Layer 5 of a small transformer language model trained on English Wikipedia (11 layers, counted from 0, width 96).
A neuron's activation on a vector x is GELU(weights . x + bias), where the dot is the dot product.
The model reads these tokens: " Dr" "ish" "ti" " is" " a" " F" "ash" "ion" " Des" "ign" "er" " by" " profess" "ion" "." " The" " young" "est" " daughter" " is" " study" "ing" " engine" "ering" " ab" "road" ".\n\n"

The vector x that enters this layer's MLP at each token. A number n stands for (n - 500) times 0.0065.
0 " Dr": 459,479,407,462,499,534,570,499,470,500,507,637,672,407,558,618,568,442,420,572,487,379,795,399,344,451,506,751,461,450,480,655,429,424,365,520,467,461,373,397,503,958,423,406,647,545,350,474,456,758,338,428,412,440,520,423,609,453,563,510,421,536,404,324,749,420,456,527,559,466,408,429,358,597,471,497,558,453,540,441,506,300,405,651,333,479,585,525,551,350,363,406,350,614,684,389
1 "ish": 460,433,460,293,469,428,597,418,427,517,561,501,630,565,574,319,520,546,673,617,499,364,744,442,517,466,579,529,444,475,514,489,449,396,341,464,509,463,508,473,467,849,601,388,624,616,308,349,364,763,391,386,285,477,520,361,433,441,497,569,607,590,381,430,636,424,406,424,461,595,476,606,454,540,541,524,718,332,608,544,497,210,438,678,342,611,538,510,516,358,369,439,635,450,579,426
2 "ti": 528,499,321,416,477,485,502,456,487,452,349,483,681,531,622,355,508,717,640,613,573,560,703,462,459,349,637,480,441,460,467,547,425,391,468,398,429,573,298,513,489,833,668,339,627,810,447,555,482,706,258,437,293,423,521,451,486,476,425,490,559,500,442,408,749,459,401,451,378,593,315,553,521,481,457,527,574,394,693,589,535,238,443,672,245,558,658,468,445,346,337,412,657,360,418,450
3 " is": 426,441,290,461,536,475,495,420,424,325,577,634,638,588,531,510,482,547,495,573,357,335,748,447,457,500,691,534,520,419,328,567,370,390,549,560,524,410,388,526,367,857,540,476,609,642,354,468,325,735,229,412,455,543,471,382,583,386,483,532,617,566,445,435,689,544,500,527,469,501,474,764,455,469,588,482,633,453,666,589,580,138,497,673,310,523,431,410,429,378,380,378,592,428,603,423
4 " a": 437,352,487,413,494,538,533,490,478,286,435,541,762,506,451,506,604,698,479,562,462,390,800,467,411,393,573,611,489,502,508,440,489,471,489,532,600,432,475,483,473,835,606,432,627,529,259,494,319,667,261,338,350,469,511,350,564,387,561,534,699,533,412,397,601,588,335,410,479,511,666,456,483,525,476,516,550,424,698,618,489,174,571,662,303,492,493,383,424,391,434,442,529,456,665,432
5 " F": 360,464,505,361,503,596,476,379,632,420,555,573,723,576,557,580,600,596,476,740,444,503,802,410,288,468,511,596,503,476,449,563,640,369,406,323,348,513,288,550,456,931,562,421,612,641,394,376,484,621,447,354,323,420,453,442,572,410,532,462,593,547,419,469,588,511,305,422,473,593,596,430,386,455,476,484,455,449,722,582,446,314,437,664,389,395,513,505,478,341,469,475,584,398,630,380
6 "ash": 337,568,455,248,495,494,407,353,329,404,439,594,701,606,657,330,442,627,682,630,526,443,721,490,334,474,692,581,435,465,440,566,519,454,358,432,460,473,517,518,460,905,594,436,625,664,292,381,290,660,410,306,334,488,558,437,362,431,463,580,519,558,325,410,762,529,440,549,465,591,528,484,428,453,495,519,670,396,543,592,572,218,469,662,451,549,452,467,526,354,426,438,526,444,473,558
7 "ion": 419,438,399,331,452,533,592,428,454,427,480,607,726,485,590,278,425,613,640,632,515,405,694,465,462,487,566,418,435,486,318,566,573,399,520,405,405,472,388,486,505,918,629,468,598,659,393,442,434,716,358,420,366,516,565,376,547,487,432,478,522,593,400,483,651,448,459,327,450,522,631,549,538,414,482,430,587,496,519,482,539,263,313,678,305,521,453,549,553,311,433,397,585,406,611,503
8 " Des": 370,484,377,420,584,462,537,490,532,339,449,643,733,566,610,308,628,531,573,577,591,526,771,406,351,461,730,488,435,469,343,564,628,295,440,441,400,573,211,330,387,898,593,413,611,600,294,551,282,659,419,335,300,529,453,456,655,418,499,444,554,532,412,381,687,414,354,560,386,497,457,714,494,440,545,497,518,322,729,498,573,143,441,652,363,547,641,477,558,414,351,511,683,437,585,549
9 "ign": 406,440,416,324,449,465,588,499,406,412,444,596,618,521,552,258,546,578,589,726,539,552,671,471,416,484,587,431,423,539,394,500,666,410,504,292,428,437,549,504,414,881,596,488,617,857,416,364,459,592,405,507,323,536,552,368,485,494,477,615,565,605,397,372,626,418,402,371,523,495,443,610,483,422,423,430,652,423,762,430,519,261,340,672,289,428,524,552,546,337,373,391,648,479,717,373
10 "er": 474,320,393,356,528,478,551,454,481,471,523,518,663,540,641,333,479,523,638,748,428,627,705,457,514,474,651,506,456,440,433,591,459,483,521,372,356,350,552,442,457,923,610,523,609,645,417,590,413,585,287,420,465,532,601,385,583,499,485,635,589,551,382,440,656,449,361,446,379,601,447,556,452,425,458,522,483,502,613,369,491,209,429,663,186,607,481,464,467,296,359,450,598,406,632,417
11 " by": 423,317,469,348,524,482,587,458,619,412,560,548,688,607,517,446,503,451,431,626,367,523,790,458,467,524,543,701,471,427,515,510,523,365,431,442,453,375,616,304,487,903,584,521,608,654,290,419,481,578,350,404,403,508,538,315,646,470,487,575,526,556,387,507,644,550,405,485,314,555,574,650,469,430,500,612,521,452,639,655,373,261,449,657,249,550,492,534,438,349,419,259,516,386,745,362
12 " profess": 557,488,351,411,478,602,575,576,550,428,462,514,737,514,400,375,488,613,532,711,534,675,826,610,443,486,544,554,356,501,404,522,457,370,445,380,529,392,446,389,432,833,688,354,584,796,481,483,336,553,300,367,393,513,518,344,397,467,431,373,453,467,323,386,793,534,498,469,460,571,511,835,264,482,421,660,538,541,527,699,400,330,298,663,271,514,544,534,463,337,451,350,452,482,625,411
13 "ion": 506,426,377,365,429,621,636,430,425,371,605,563,746,448,576,267,395,575,633,598,610,392,658,494,388,445,502,486,457,530,384,556,530,355,531,467,446,410,477,503,501,929,615,464,602,705,431,375,399,633,312,408,360,491,562,320,558,513,456,468,520,532,426,489,767,452,516,353,392,513,672,657,472,375,474,509,580,507,561,534,444,315,293,664,266,566,439,522,531,317,381,414,557,396,656,432
14 ".": 478,463,499,393,544,504,705,345,325,398,563,661,743,343,481,547,518,437,409,601,442,599,667,469,528,526,567,593,459,422,384,496,540,389,506,461,489,356,505,538,419,880,519,491,646,599,278,421,433,672,258,424,389,425,510,283,699,557,395,499,500,363,450,487,730,529,476,511,345,580,554,680,377,461,495,822,569,440,683,452,329,315,434,645,406,489,531,438,518,375,411,368,515,376,566,482
15 " The": 451,461,524,339,440,580,687,462,383,468,480,725,700,483,508,302,633,408,417,567,516,473,776,433,353,472,585,727,468,596,550,452,499,268,473,516,436,400,420,484,466,887,556,468,631,634,146,323,296,745,344,474,344,473,460,276,530,451,455,573,741,541,399,437,571,515,355,442,378,558,547,550,368,581,456,495,606,422,746,700,403,328,555,638,367,521,570,482,559,374,483,400,491,442,524,451
16 " young": 423,397,228,352,434,493,757,443,621,376,486,521,715,578,563,489,721,481,394,767,416,595,792,396,394,424,615,611,341,551,600,427,431,460,350,481,481,442,431,597,436,854,614,417,618,639,249,397,346,754,325,591,239,341,439,326,364,503,551,605,601,588,389,600,693,580,425,500,474,565,433,654,390,391,378,555,541,361,597,605,281,293,534,629,324,571,526,481,692,311,410,497,539,562,436,504
17 "est": 532,413,447,302,498,571,736,481,411,505,698,520,648,548,530,383,577,491,541,609,444,488,722,462,476,494,520,559,364,641,460,591,478,403,424,400,514,249,378,420,443,949,521,353,586,878,413,420,361,710,335,498,433,539,613,316,405,454,505,614,613,560,318,518,645,509,471,468,481,484,533,524,404,473,367,592,576,524,649,434,397,244,444,646,363,542,495,524,587,275,462,365,514,468,456,359
18 " daughter": 537,466,278,398,538,551,729,425,643,492,590,618,796,441,499,418,537,468,442,596,409,766,690,499,490,543,639,538,396,490,498,598,334,471,406,450,431,360,498,453,512,866,648,445,610,512,314,557,355,785,291,416,485,428,514,269,378,528,440,562,556,648,350,562,708,493,458,447,414,564,432,644,495,427,427,671,565,525,548,518,284,266,466,634,248,599,547,440,584,273,290,373,324,517,446,467
19 " is": 465,456,270,437,554,508,622,437,420,350,625,680,662,549,483,546,490,467,504,499,356,384,717,444,436,497,601,601,543,419,407,544,349,361,521,566,575,374,385,526,381,912,560,465,590,755,365,441,281,791,187,390,466,512,437,313,530,413,460,525,668,547,394,479,728,567,530,559,481,400,474,842,436,520,493,659,636,471,740,595,446,141,531,639,299,581,409,427,450,381,374,417,543,367,529,464
20 " study": 439,482,265,417,472,620,731,491,624,360,523,604,736,396,417,313,504,574,627,527,586,582,720,510,402,454,516,517,325,647,393,506,543,412,457,519,437,280,584,503,505,903,553,364,586,761,297,476,305,696,310,353,393,531,505,283,417,461,470,564,501,513,425,479,670,542,510,447,410,496,550,833,421,377,403,649,653,470,546,503,405,259,418,654,255,564,424,594,517,368,397,373,476,561,565,467
21 "ing": 441,368,300,355,456,546,623,504,524,366,476,546,697,386,526,279,525,506,556,595,551,465,678,463,418,444,527,497,452,545,451,508,384,381,534,598,443,318,267,507,443,974,520,473,591,784,320,465,391,603,293,399,459,480,538,346,641,505,557,636,664,506,376,526,624,490,455,454,436,457,583,671,529,388,414,699,560,402,714,493,386,265,376,645,360,635,535,559,606,289,344,491,617,405,634,422
22 " engine": 440,537,82,366,574,575,732,538,540,384,450,584,824,448,456,334,509,569,515,682,602,618,681,505,502,426,617,442,428,612,393,540,513,419,533,475,282,402,402,453,454,929,665,419,600,795,391,521,370,534,310,421,329,443,472,324,427,468,548,535,568,487,383,450,668,580,500,389,365,581,524,719,329,380,367,606,562,494,664,575,501,343,363,648,260,431,442,529,420,372,405,459,581,451,543,459
23 "ering": 514,399,370,345,609,531,675,541,533,365,459,527,733,439,568,183,591,466,510,627,588,538,744,488,434,435,565,441,411,558,384,569,428,414,499,558,394,354,368,381,403,965,601,452,574,756,296,484,307,540,349,434,359,469,589,333,605,516,531,585,657,402,414,493,595,466,492,498,359,557,573,737,498,405,426,641,572,407,661,448,488,266,417,644,158,585,500,558,644,335,334,422,522,437,618,446
24 " ab": 431,377,312,408,586,596,712,489,685,336,389,737,739,440,534,372,525,466,371,787,496,599,667,501,418,523,734,572,318,357,617,445,421,336,544,479,349,265,480,480,374,874,424,473,637,576,327,444,326,654,335,510,467,585,405,390,574,476,560,581,416,435,413,514,789,438,427,232,526,418,683,720,376,270,389,801,456,474,740,402,473,283,442,627,534,531,571,303,761,360,366,584,294,464,710,495
25 "road": 404,441,329,285,535,474,749,534,402,399,472,686,673,356,536,163,485,475,554,680,618,406,706,450,316,526,523,500,429,554,636,619,487,310,457,544,321,397,520,596,571,941,540,489,581,663,144,436,216,664,443,406,393,471,577,330,528,513,539,566,637,565,417,383,711,520,499,378,377,570,637,588,486,397,441,679,551,416,653,583,529,170,396,643,242,507,416,489,570,401,373,508,500,491,594,427
26 ".\n\n": 478,379,512,396,522,619,662,368,418,626,579,736,684,422,486,570,559,399,499,570,428,584,723,400,489,546,542,603,388,453,463,508,520,377,452,511,519,406,526,405,431,932,519,540,596,600,120,420,489,744,232,451,410,443,401,305,684,488,352,395,503,488,470,493,725,497,440,491,493,475,496,716,380,517,442,926,573,364,753,582,451,296,489,622,336,373,436,505,571,335,439,435,412,272,616,474

Each question shows the input weights of one neuron of the MLP. A number n stands for (n - 500) times 0.0016.

n349 (bias -0.011): 530,527,566,635,677,508,362,429,525,552,404,531,429,658,568,485,572,585,576,606,456,461,557,626,379,561,567,498,404,483,443,538,428,552,505,337,500,636,478,442,500,514,537,480,473,519,529,466,466,512,582,513,461,502,474,587,517,419,452,505,545,427,440,521,471,383,439,584,403,573,631,439,464,628,434,226,337,539,403,396,477,577,493,524,462,513,523,498,600,448,573,569,694,514,577,486
Which token does this neuron like most? 5 " F"

n192 (bias -0.049): 402,429,440,413,621,437,418,604,518,493,324,587,527,441,523,475,569,500,542,642,577,495,391,570,383,417,445,442,435,454,640,532,476,577,474,584,527,551,663,450,715,495,423,611,451,520,550,418,488,394,507,543,479,424,529,469,537,406,377,446,387,521,475,400,511,295,544,549,324,523,467,525,590,555,466,411,366,635,442,408,490,399,510,552,447,521,460,544,469,427,548,596,511,678,599,464
On which three tokens does it fire most, strongest first? 25 "road", 10 "er", 9 "ign"

n315 (bias -0.077): 370,506,581,361,522,404,513,478,258,596,435,590,550,540,410,665,573,347,271,474,434,447,410,451,751,560,486,506,581,421,548,433,488,294,650,790,467,463,372,525,398,382,506,537,629,457,465,454,500,578,494,536,582,431,621,524,533,538,477,424,591,398,587,383,476,518,500,449,503,464,318,506,559,547,518,634,445,470,397,588,323,619,588,432,743,423,529,554,421,478,662,421,375,441,390,583
On which three tokens does it fire most, strongest first? 14 ".", 26 ".\n\n", 15 " The"

n36 (bias -0.082): 463,539,504,447,522,500,561,596,500,462,507,417,457,459,553,713,497,511,335,552,493,526,296,591,489,620,484,712,570,740,547,618,537,513,417,587,620,421,764,665,609,330,554,668,563,493,424,507,432,619,428,343,474,558,541,481,538,598,616,489,503,471,401,517,572,683,435,342,519,297,514,514,411,739,469,369,364,462,448,410,193,533,646,550,490,160,412,641,312,458,813,390,425,473,517,463
Which token does this neuron like most? 4 " a"

n356 (bias -0.037): 272,596,425,462,376,416,619,411,470,475,408,497,588,336,434,655,394,304,526,646,224,434,521,327,510,614,547,457,500,397,402,417,525,413,288,532,507,409,504,519,651,533,634,647,449,552,604,490,473,475,485,635,361,344,414,495,602,506,697,423,596,449,473,389,433,610,584,570,585,316,420,578,429,515,453,356,642,419,464,390,575,675,513,579,766,456,418,714,530,431,386,605,353,516,458,553
On which token does it fire most, and how strongly? 16 " young", at about 1.2

n231 (bias -0.041): 489,564,574,466,497,467,429,426,432,614,552,479,493,666,500,807,604,594,680,391,408,622,472,372,488,554,371,403,216,470,485,526,486,546,500,509,432,595,592,456,479,479,500,436,511,398,434,485,527,483,552,351,425,491,413,452,414,577,486,545,511,492,487,403,371,663,612,386,585,375,691,433,661,572,534,448,735,494,489,428,412,463,574,448,454,351,603,566,365,406,487,540,698,696,615,463
Which token does this neuron like most? 4 " a"

n19 (bias -0.041): 601,502,462,547,527,452,488,595,583,406,510,279,445,552,563,495,419,575,434,442,539,474,399,589,343,477,503,558,565,618,408,533,405,460,515,505,707,498,611,476,651,509,619,524,514,589,504,514,442,362,530,474,477,537,459,415,505,582,527,522,509,491,428,591,398,458,588,387,383,442,576,519,571,455,612,443,469,477,437,485,535,492,483,649,471,548,504,573,500,388,409,502,671,560,631,442
On which two tokens does it fire most, strongest first? 13 "ion", 23 "ering"

n299 (bias -0.045): 469,641,403,568,727,428,503,545,458,475,567,523,453,315,548,655,563,619,641,417,343,651,459,426,311,652,500,500,634,490,625,566,377,394,500,503,371,363,866,503,391,498,543,497,574,401,561,497,367,478,486,551,619,444,439,495,519,450,560,451,447,362,623,354,467,509,593,405,628,541,533,497,503,403,531,469,456,452,550,490,407,560,604,698,512,540,152,550,428,442,441,760,507,521,484,377
On which two tokens does it fire most, strongest first? 24 " ab", 25 "road"

n176 (bias -0.046): 461,534,714,524,620,470,453,528,526,428,404,329,539,483,445,479,627,552,518,585,523,448,555,596,425,484,556,491,428,348,554,475,562,394,467,516,446,534,472,479,486,465,537,384,521,456,579,475,409,411,580,417,495,489,359,624,527,554,630,559,523,487,446,569,486,588,381,488,562,315,554,511,450,480,462,453,550,537,534,622,543,616,630,384,521,428,526,487,413,565,473,552,588,465,464,432
On which three tokens does it fire most, strongest first? 5 " F", 4 " a", 8 " Des"

n52 (bias -0.064): 357,469,461,524,542,368,645,733,479,404,695,330,439,511,456,469,523,433,410,481,604,343,503,601,638,457,369,503,518,698,640,400,556,431,220,641,500,538,694,351,605,417,617,506,462,412,512,685,610,603,652,471,345,325,378,407,550,331,634,462,544,650,587,596,457,467,613,423,482,336,476,619,473,452,546,587,655,650,487,604,214,541,586,505,437,627,257,646,420,537,428,596,542,601,557,497
Which token does this neuron like most? 20 " study"

n183 (bias 0.017): 435,500,593,406,490,479,507,512,601,651,495,476,500,407,451,524,548,602,531,527,554,492,498,614,556,505,495,548,470,475,505,664,467,511,580,405,500,615,619,522,512,552,627,462,493,486,546,452,671,478,532,533,497,462,464,577,547,540,489,569,407,571,363,521,531,586,478,359,430,325,483,420,464,493,397,443,651,510,460,414,417,552,424,527,460,224,500,472,324,418,358,625,614,592,507,607
On which token does it fire most, and how strongly? 9 "ign", at about 1

n98 (bias -0.119): 430,619,456,416,453,255,543,638,186,517,390,408,434,410,369,419,279,536,637,271,539,692,435,885,343,480,601,539,551,708,381,497,371,490,446,434,720,464,677,521,518,482,446,545,552,430,533,343,652,450,566,452,455,572,515,527,538,435,536,583,481,432,423,483,392,500,459,446,580,431,475,468,451,573,408,517,580,606,432,547,321,281,592,577,656,708,311,569,518,533,558,668,666,476,510,625
Which token does this neuron like most? 6 "ash"

n110 (bias -0.140): 439,584,567,495,548,507,553,461,402,649,549,596,381,592,414,581,489,385,422,436,350,503,446,546,432,589,537,561,457,376,514,410,572,344,497,612,682,608,497,500,389,438,400,579,506,423,486,486,617,565,577,653,550,373,427,565,511,343,411,582,475,607,654,484,585,508,585,554,467,401,382,370,570,584,412,516,434,566,451,508,333,500,609,469,659,333,387,497,434,496,564,627,341,381,555,681
On which token does it fire most, and how strongly? 26 ".\n\n", at about 0.21

n103 (bias -0.076): 378,565,458,420,662,411,520,679,411,418,591,448,440,651,443,638,536,639,431,257,459,425,492,596,616,471,493,507,727,360,417,536,455,283,434,695,625,488,583,337,472,500,506,626,445,216,419,629,519,653,473,347,560,477,422,510,575,277,434,352,432,469,570,432,486,484,520,497,591,203,595,470,629,652,487,441,527,637,453,579,559,483,578,514,717,556,304,710,590,587,611,480,526,561,609,452
On which three tokens does it fire most, strongest first? 3 " is", 19 " is", 4 " a"

n247 (bias -0.064): 617,400,389,551,433,509,621,751,618,563,635,423,506,434,205,569,483,250,390,522,448,642,322,490,524,573,477,521,436,636,454,550,398,579,489,406,779,691,649,436,616,483,506,375,393,374,544,480,729,578,491,583,464,497,576,484,513,643,484,573,403,509,357,622,567,553,494,406,434,685,424,520,467,407,559,470,237,551,380,212,528,500,372,517,412,312,440,553,370,355,591,590,646,471,628,507
Which token does this neuron like most? 18 " daughter"

n0 (bias -0.030): 472,532,533,730,631,507,274,390,550,362,434,358,495,676,366,622,409,557,404,398,503,478,458,468,479,503,439,575,687,409,384,395,344,468,616,717,568,433,578,443,437,446,478,426,562,509,537,534,370,437,459,436,742,573,555,511,627,523,380,462,545,450,508,682,397,539,500,538,612,437,556,535,472,514,695,526,420,593,516,441,485,502,573,535,639,536,538,525,346,580,561,441,636,492,662,420
On which two tokens does it fire most, strongest first? 3 " is", 19 " is"

n279 (bias -0.022): 552,526,347,488,420,437,540,649,563,467,731,394,544,411,424,573,503,460,444,350,572,553,378,563,521,477,517,523,666,534,503,487,367,505,529,737,530,442,579,402,489,432,485,402,549,518,487,523,507,520,426,362,464,505,588,409,594,621,529,481,529,383,419,505,358,583,572,441,444,416,413,547,639,380,704,610,564,536,498,532,511,513,616,520,461,608,490,574,374,473,330,520,576,535,485,485
On which three tokens does it fire most, strongest first? 19 " is", 21 "ing", 20 " study"

n89 (bias -0.032): 483,510,557,567,586,572,519,463,335,446,341,474,468,671,476,458,492,589,508,507,532,578,597,527,537,497,497,411,448,588,376,443,533,730,540,464,686,556,503,375,619,483,450,486,527,589,532,526,473,249,425,558,636,510,611,463,625,429,458,575,399,440,541,523,507,412,605,406,401,581,590,411,473,517,543,449,536,615,481,297,514,382,418,552,469,601,519,303,476,438,505,602,597,563,531,495
On which token does it fire most, and how strongly? 10 "er", at about 1.1

n343 (bias -0.023): 536,450,445,513,534,477,432,457,476,586,326,336,456,561,617,531,509,529,481,407,531,424,485,533,452,486,518,386,564,771,402,451,489,667,498,329,548,637,457,538,478,490,502,352,525,393,480,441,480,536,479,545,437,477,646,496,465,598,554,522,548,491,565,435,435,569,482,434,364,601,469,429,556,518,553,416,545,500,394,577,690,498,582,454,476,399,571,437,620,401,574,521,487,495,509,559
On which two tokens does it fire most, strongest first? 2 "ti", 6 "ash"

n8 (bias -0.050): 500,565,679,493,642,399,472,292,555,664,372,611,513,709,560,530,548,435,683,525,525,422,472,440,594,561,584,492,452,436,464,332,636,563,693,412,540,472,324,435,648,518,508,323,565,451,481,548,492,450,558,566,442,484,305,557,370,555,370,533,540,475,483,500,385,474,457,603,315,562,442,438,502,433,474,401,476,488,389,506,559,514,434,353,402,523,550,521,500,504,500,479,582,531,425,617
On which three tokens does it fire most, strongest first? 8 " Des", 2 "ti", 6 "ash"

n243 (bias -0.067): 662,406,393,594,653,594,367,521,407,421,470,532,474,473,482,660,448,639,486,336,251,617,415,507,489,699,570,546,489,457,413,448,694,529,504,476,692,490,548,299,598,467,456,390,529,479,500,521,536,497,412,612,609,356,534,459,748,565,290,388,162,173,606,668,464,633,671,562,645,557,540,475,444,620,490,570,409,298,530,284,346,403,604,435,497,463,388,545,387,625,474,538,480,443,423,595
On which token does it fire most, and how strongly? 14 ".", at about 1.3

n5 (bias -0.074): 437,422,609,469,494,458,551,414,530,511,462,493,516,624,554,352,542,472,464,601,502,376,517,523,429,402,541,473,492,437,510,487,539,411,438,489,572,482,502,483,474,508,441,383,543,438,523,567,457,474,547,652,578,479,418,491,674,466,531,415,555,550,481,455,474,418,466,492,414,558,465,471,534,579,629,439,368,527,548,610,458,569,586,507,509,506,543,610,490,515,512,521,389,509,462,461
Which token does this neuron like most? 15 " The"

n194 (bias -0.055): 431,450,504,527,602,473,392,583,374,373,647,397,358,714,358,545,446,489,332,385,230,441,497,446,493,326,500,683,758,528,472,480,424,424,443,541,467,455,631,408,380,433,549,585,536,538,479,626,468,488,442,376,569,460,464,495,801,389,659,303,484,509,597,777,371,262,540,683,600,393,601,572,527,578,566,608,398,511,573,532,432,570,733,410,608,614,334,749,475,538,481,409,446,526,588,497
Which token does this neuron like most? 19 " is"

n269 (bias -0.120): 536,419,379,722,455,471,603,698,435,523,454,565,596,515,360,592,467,584,368,330,503,671,396,610,500,559,597,629,398,759,601,600,402,315,528,446,741,459,508,476,507,461,639,612,518,453,439,631,562,457,449,676,601,424,439,460,678,494,615,490,506,425,522,342,584,314,506,455,419,282,500,588,583,698,503,383,292,730,431,538,433,488,359,421,440,257,487,530,625,332,556,666,389,383,533,578
On which token does it fire most, and how strongly? 24 " ab", at about 0.49

n127 (bias -0.059): 300,531,632,550,370,328,530,554,466,539,497,415,346,557,557,540,336,500,604,549,368,646,444,413,426,364,298,490,112,419,551,614,728,457,308,464,419,559,712,500,641,553,519,698,386,593,569,526,564,492,669,320,454,432,574,490,481,491,647,296,518,448,351,487,449,570,622,476,550,492,510,387,506,516,375,520,563,496,531,307,555,642,476,488,469,531,497,656,438,398,732,480,466,532,566,593
On which token does it fire most, and how strongly? 9 "ign", at about 0.13

n245 (bias -0.078): 470,446,445,618,440,511,550,640,393,476,565,345,525,404,357,459,418,487,300,304,592,653,300,540,295,244,380,516,455,803,586,765,536,368,532,635,477,578,625,580,612,457,465,480,558,432,430,589,583,469,447,319,553,482,618,488,521,606,503,456,526,483,531,563,466,619,567,456,453,579,626,478,489,632,422,518,521,510,635,453,342,542,544,456,437,487,457,664,392,476,523,642,615,509,625,435
On which token does it fire most, and how strongly? 25 "road", at about 0.54

n53 (bias -0.043): 399,389,443,548,425,388,555,597,362,506,607,193,564,435,670,601,417,581,485,413,642,532,342,455,764,482,467,536,623,429,375,690,471,380,288,646,336,520,598,515,472,476,503,475,471,512,456,569,475,406,424,567,542,512,724,474,577,534,608,401,492,525,519,659,467,657,409,494,523,580,482,409,611,360,596,435,455,614,508,485,443,430,561,483,581,481,472,527,603,505,431,473,765,529,378,436
Which token does this neuron like most? 10 "er"

n136 (bias -0.059): 490,523,500,434,409,662,432,568,615,528,415,510,526,428,372,704,545,493,368,493,352,375,543,404,363,390,230,511,626,399,442,636,548,490,478,738,568,669,623,458,412,421,412,526,598,454,619,577,474,425,586,526,835,283,556,572,611,401,614,402,285,412,565,314,485,350,553,554,615,484,265,546,472,741,781,514,563,733,467,363,703,473,514,616,487,500,497,646,358,450,464,573,328,459,584,418
Which token does this neuron like most? 0 " Dr"

n147 (bias -0.026): 395,516,400,497,473,415,468,442,456,565,312,495,484,543,517,421,449,560,585,314,364,519,437,543,438,598,570,355,467,556,363,341,374,586,500,469,571,470,555,310,694,544,539,731,558,607,637,517,412,444,366,638,574,399,543,563,492,376,527,568,420,489,505,402,547,525,616,467,569,430,591,512,818,508,567,437,446,516,422,468,533,354,444,556,546,485,371,497,527,461,402,492,614,605,608,544
On which three tokens does it fire most, strongest first? 7 "ion", 9 "ign", 3 " is"

n123 (bias -0.061): 476,689,441,555,390,369,526,381,417,497,447,574,594,470,486,466,453,448,588,385,491,455,409,463,474,601,351,432,350,586,430,423,638,456,404,381,724,510,544,550,529,492,535,407,441,444,522,581,513,317,686,437,560,588,449,460,464,527,527,641,531,441,390,527,586,603,671,414,454,338,549,559,532,521,416,273,664,361,458,385,585,464,392,594,557,506,513,453,668,582,500,494,418,594,511,573
Which token does this neuron like most? 20 " study"

n261 (bias -0.018): 323,397,427,731,507,531,564,443,631,345,528,398,658,408,483,656,610,401,326,485,217,486,362,270,577,583,529,503,345,581,388,494,541,357,276,758,556,534,567,533,619,541,500,552,360,493,600,598,579,436,488,553,612,417,280,469,603,494,649,439,509,446,563,590,402,586,533,547,429,470,520,540,408,400,602,500,435,429,601,463,380,542,660,584,573,349,310,655,449,464,548,619,441,582,458,484
Which token does this neuron like most? 16 " young"

n359 (bias -0.037): 504,575,593,488,526,502,689,610,452,513,483,484,459,510,368,466,449,531,451,489,565,614,496,521,417,571,490,648,626,523,371,690,469,460,582,471,507,458,538,486,619,500,498,469,500,452,486,556,525,536,573,396,449,498,433,495,542,593,541,412,544,512,465,491,444,566,422,284,520,335,315,418,421,414,507,442,457,436,498,484,566,541,546,569,548,344,479,600,306,527,535,536,587,561,484,485
On which two tokens does it fire most, strongest first? 22 " engine", 5 " F"

n10 (bias -0.058): 357,439,523,419,285,437,578,788,466,614,515,364,384,304,522,688,587,455,736,463,351,257,355,507,515,482,193,610,515,466,689,522,362,415,266,551,625,524,656,613,625,558,483,587,456,504,522,616,443,534,673,333,574,525,322,509,382,359,635,474,594,470,400,472,425,440,421,414,512,369,608,364,570,476,461,514,398,350,500,578,302,609,396,659,646,603,449,647,474,266,433,765,562,430,522,553
On which three tokens does it fire most, strongest first? 1 "ish", 21 "ing", 25 "road"

n175 (bias -0.040): 485,300,578,475,401,559,642,622,585,573,467,359,662,283,491,560,509,477,476,514,481,493,350,503,513,657,476,584,623,468,545,476,452,373,279,448,732,445,640,466,349,432,438,397,535,422,473,481,560,369,536,503,523,633,371,609,479,345,544,468,394,371,295,503,534,329,445,541,591,450,503,637,465,635,461,528,454,627,627,633,558,580,516,480,745,571,558,402,513,373,611,518,482,482,439,679
Which token does this neuron like most? 24 " ab"

n203 (bias -0.058): 707,543,610,428,403,535,617,510,225,490,532,531,329,457,435,507,290,441,659,289,555,587,462,487,397,474,481,802,680,445,521,523,458,453,298,620,507,320,701,271,493,515,281,351,528,507,506,466,590,491,545,331,554,464,647,445,516,429,516,483,481,481,432,720,278,438,514,517,610,484,276,561,465,519,520,440,480,635,538,572,345,494,760,534,625,588,428,659,441,551,512,517,610,523,433,445
Which token does this neuron like most? 17 "est"

n324 (bias -0.065): 500,575,579,427,247,453,441,586,441,383,471,379,553,324,552,452,524,486,523,404,528,526,428,678,469,480,481,603,432,716,493,433,447,582,288,737,751,529,596,408,677,448,572,701,467,538,541,744,418,569,497,373,413,500,311,417,493,497,539,377,516,456,338,377,456,589,543,633,589,228,629,582,530,704,321,328,395,327,433,371,361,482,580,500,490,589,430,808,588,476,431,654,508,588,520,579
Which token does this neuron like most? 20 " study"

n135 (bias -0.033): 572,433,453,505,683,448,435,497,568,473,468,398,633,549,612,497,509,469,213,418,463,516,568,663,620,571,633,624,623,605,500,441,392,561,516,521,606,579,361,527,469,424,563,486,554,482,482,479,461,242,384,638,596,324,407,512,650,402,474,444,436,497,574,591,549,538,437,543,399,577,626,594,666,446,544,420,479,559,452,272,318,541,494,377,478,431,469,491,394,471,500,574,650,564,756,599
On which token does it fire most, and how strongly? 11 " by", at about 0.26

n201 (bias -0.046): 572,472,465,441,562,484,479,633,442,597,481,549,380,526,488,397,530,379,524,500,209,568,495,430,659,526,371,440,487,500,243,370,512,561,543,559,580,357,557,389,562,539,443,561,491,476,578,551,439,533,497,596,762,597,411,448,497,495,571,485,475,359,577,678,459,474,666,509,581,663,384,392,447,574,599,453,697,701,450,518,494,372,430,607,659,591,293,471,463,424,492,518,253,598,485,419
On which two tokens does it fire most, strongest first? 17 "est", 18 " daughter"

n271 (bias -0.016): 706,621,462,626,543,510,486,548,449,456,541,492,530,575,534,582,483,436,396,469,514,437,468,448,460,560,500,708,474,509,396,453,497,570,287,669,488,604,563,369,379,480,289,492,584,461,502,506,601,351,555,548,527,388,699,456,380,412,492,609,479,451,510,538,429,387,537,566,606,539,329,424,542,463,559,318,372,669,373,386,532,445,622,400,469,369,477,442,540,476,433,492,481,621,644,632
Which token does this neuron like most? 0 " Dr"

n355 (bias -0.091): 583,570,460,552,557,345,645,682,271,568,493,472,384,589,340,563,240,482,669,452,603,571,444,564,412,362,473,580,583,553,500,575,443,439,471,548,467,380,601,431,446,475,282,529,484,510,434,730,628,374,565,272,393,564,676,411,432,403,598,429,564,436,424,460,509,557,648,298,594,516,362,236,533,500,450,619,493,706,571,595,428,305,563,436,628,623,677,656,454,560,465,738,356,523,596,667
On which token does it fire most, and how strongly? 25 "road", at about 0.021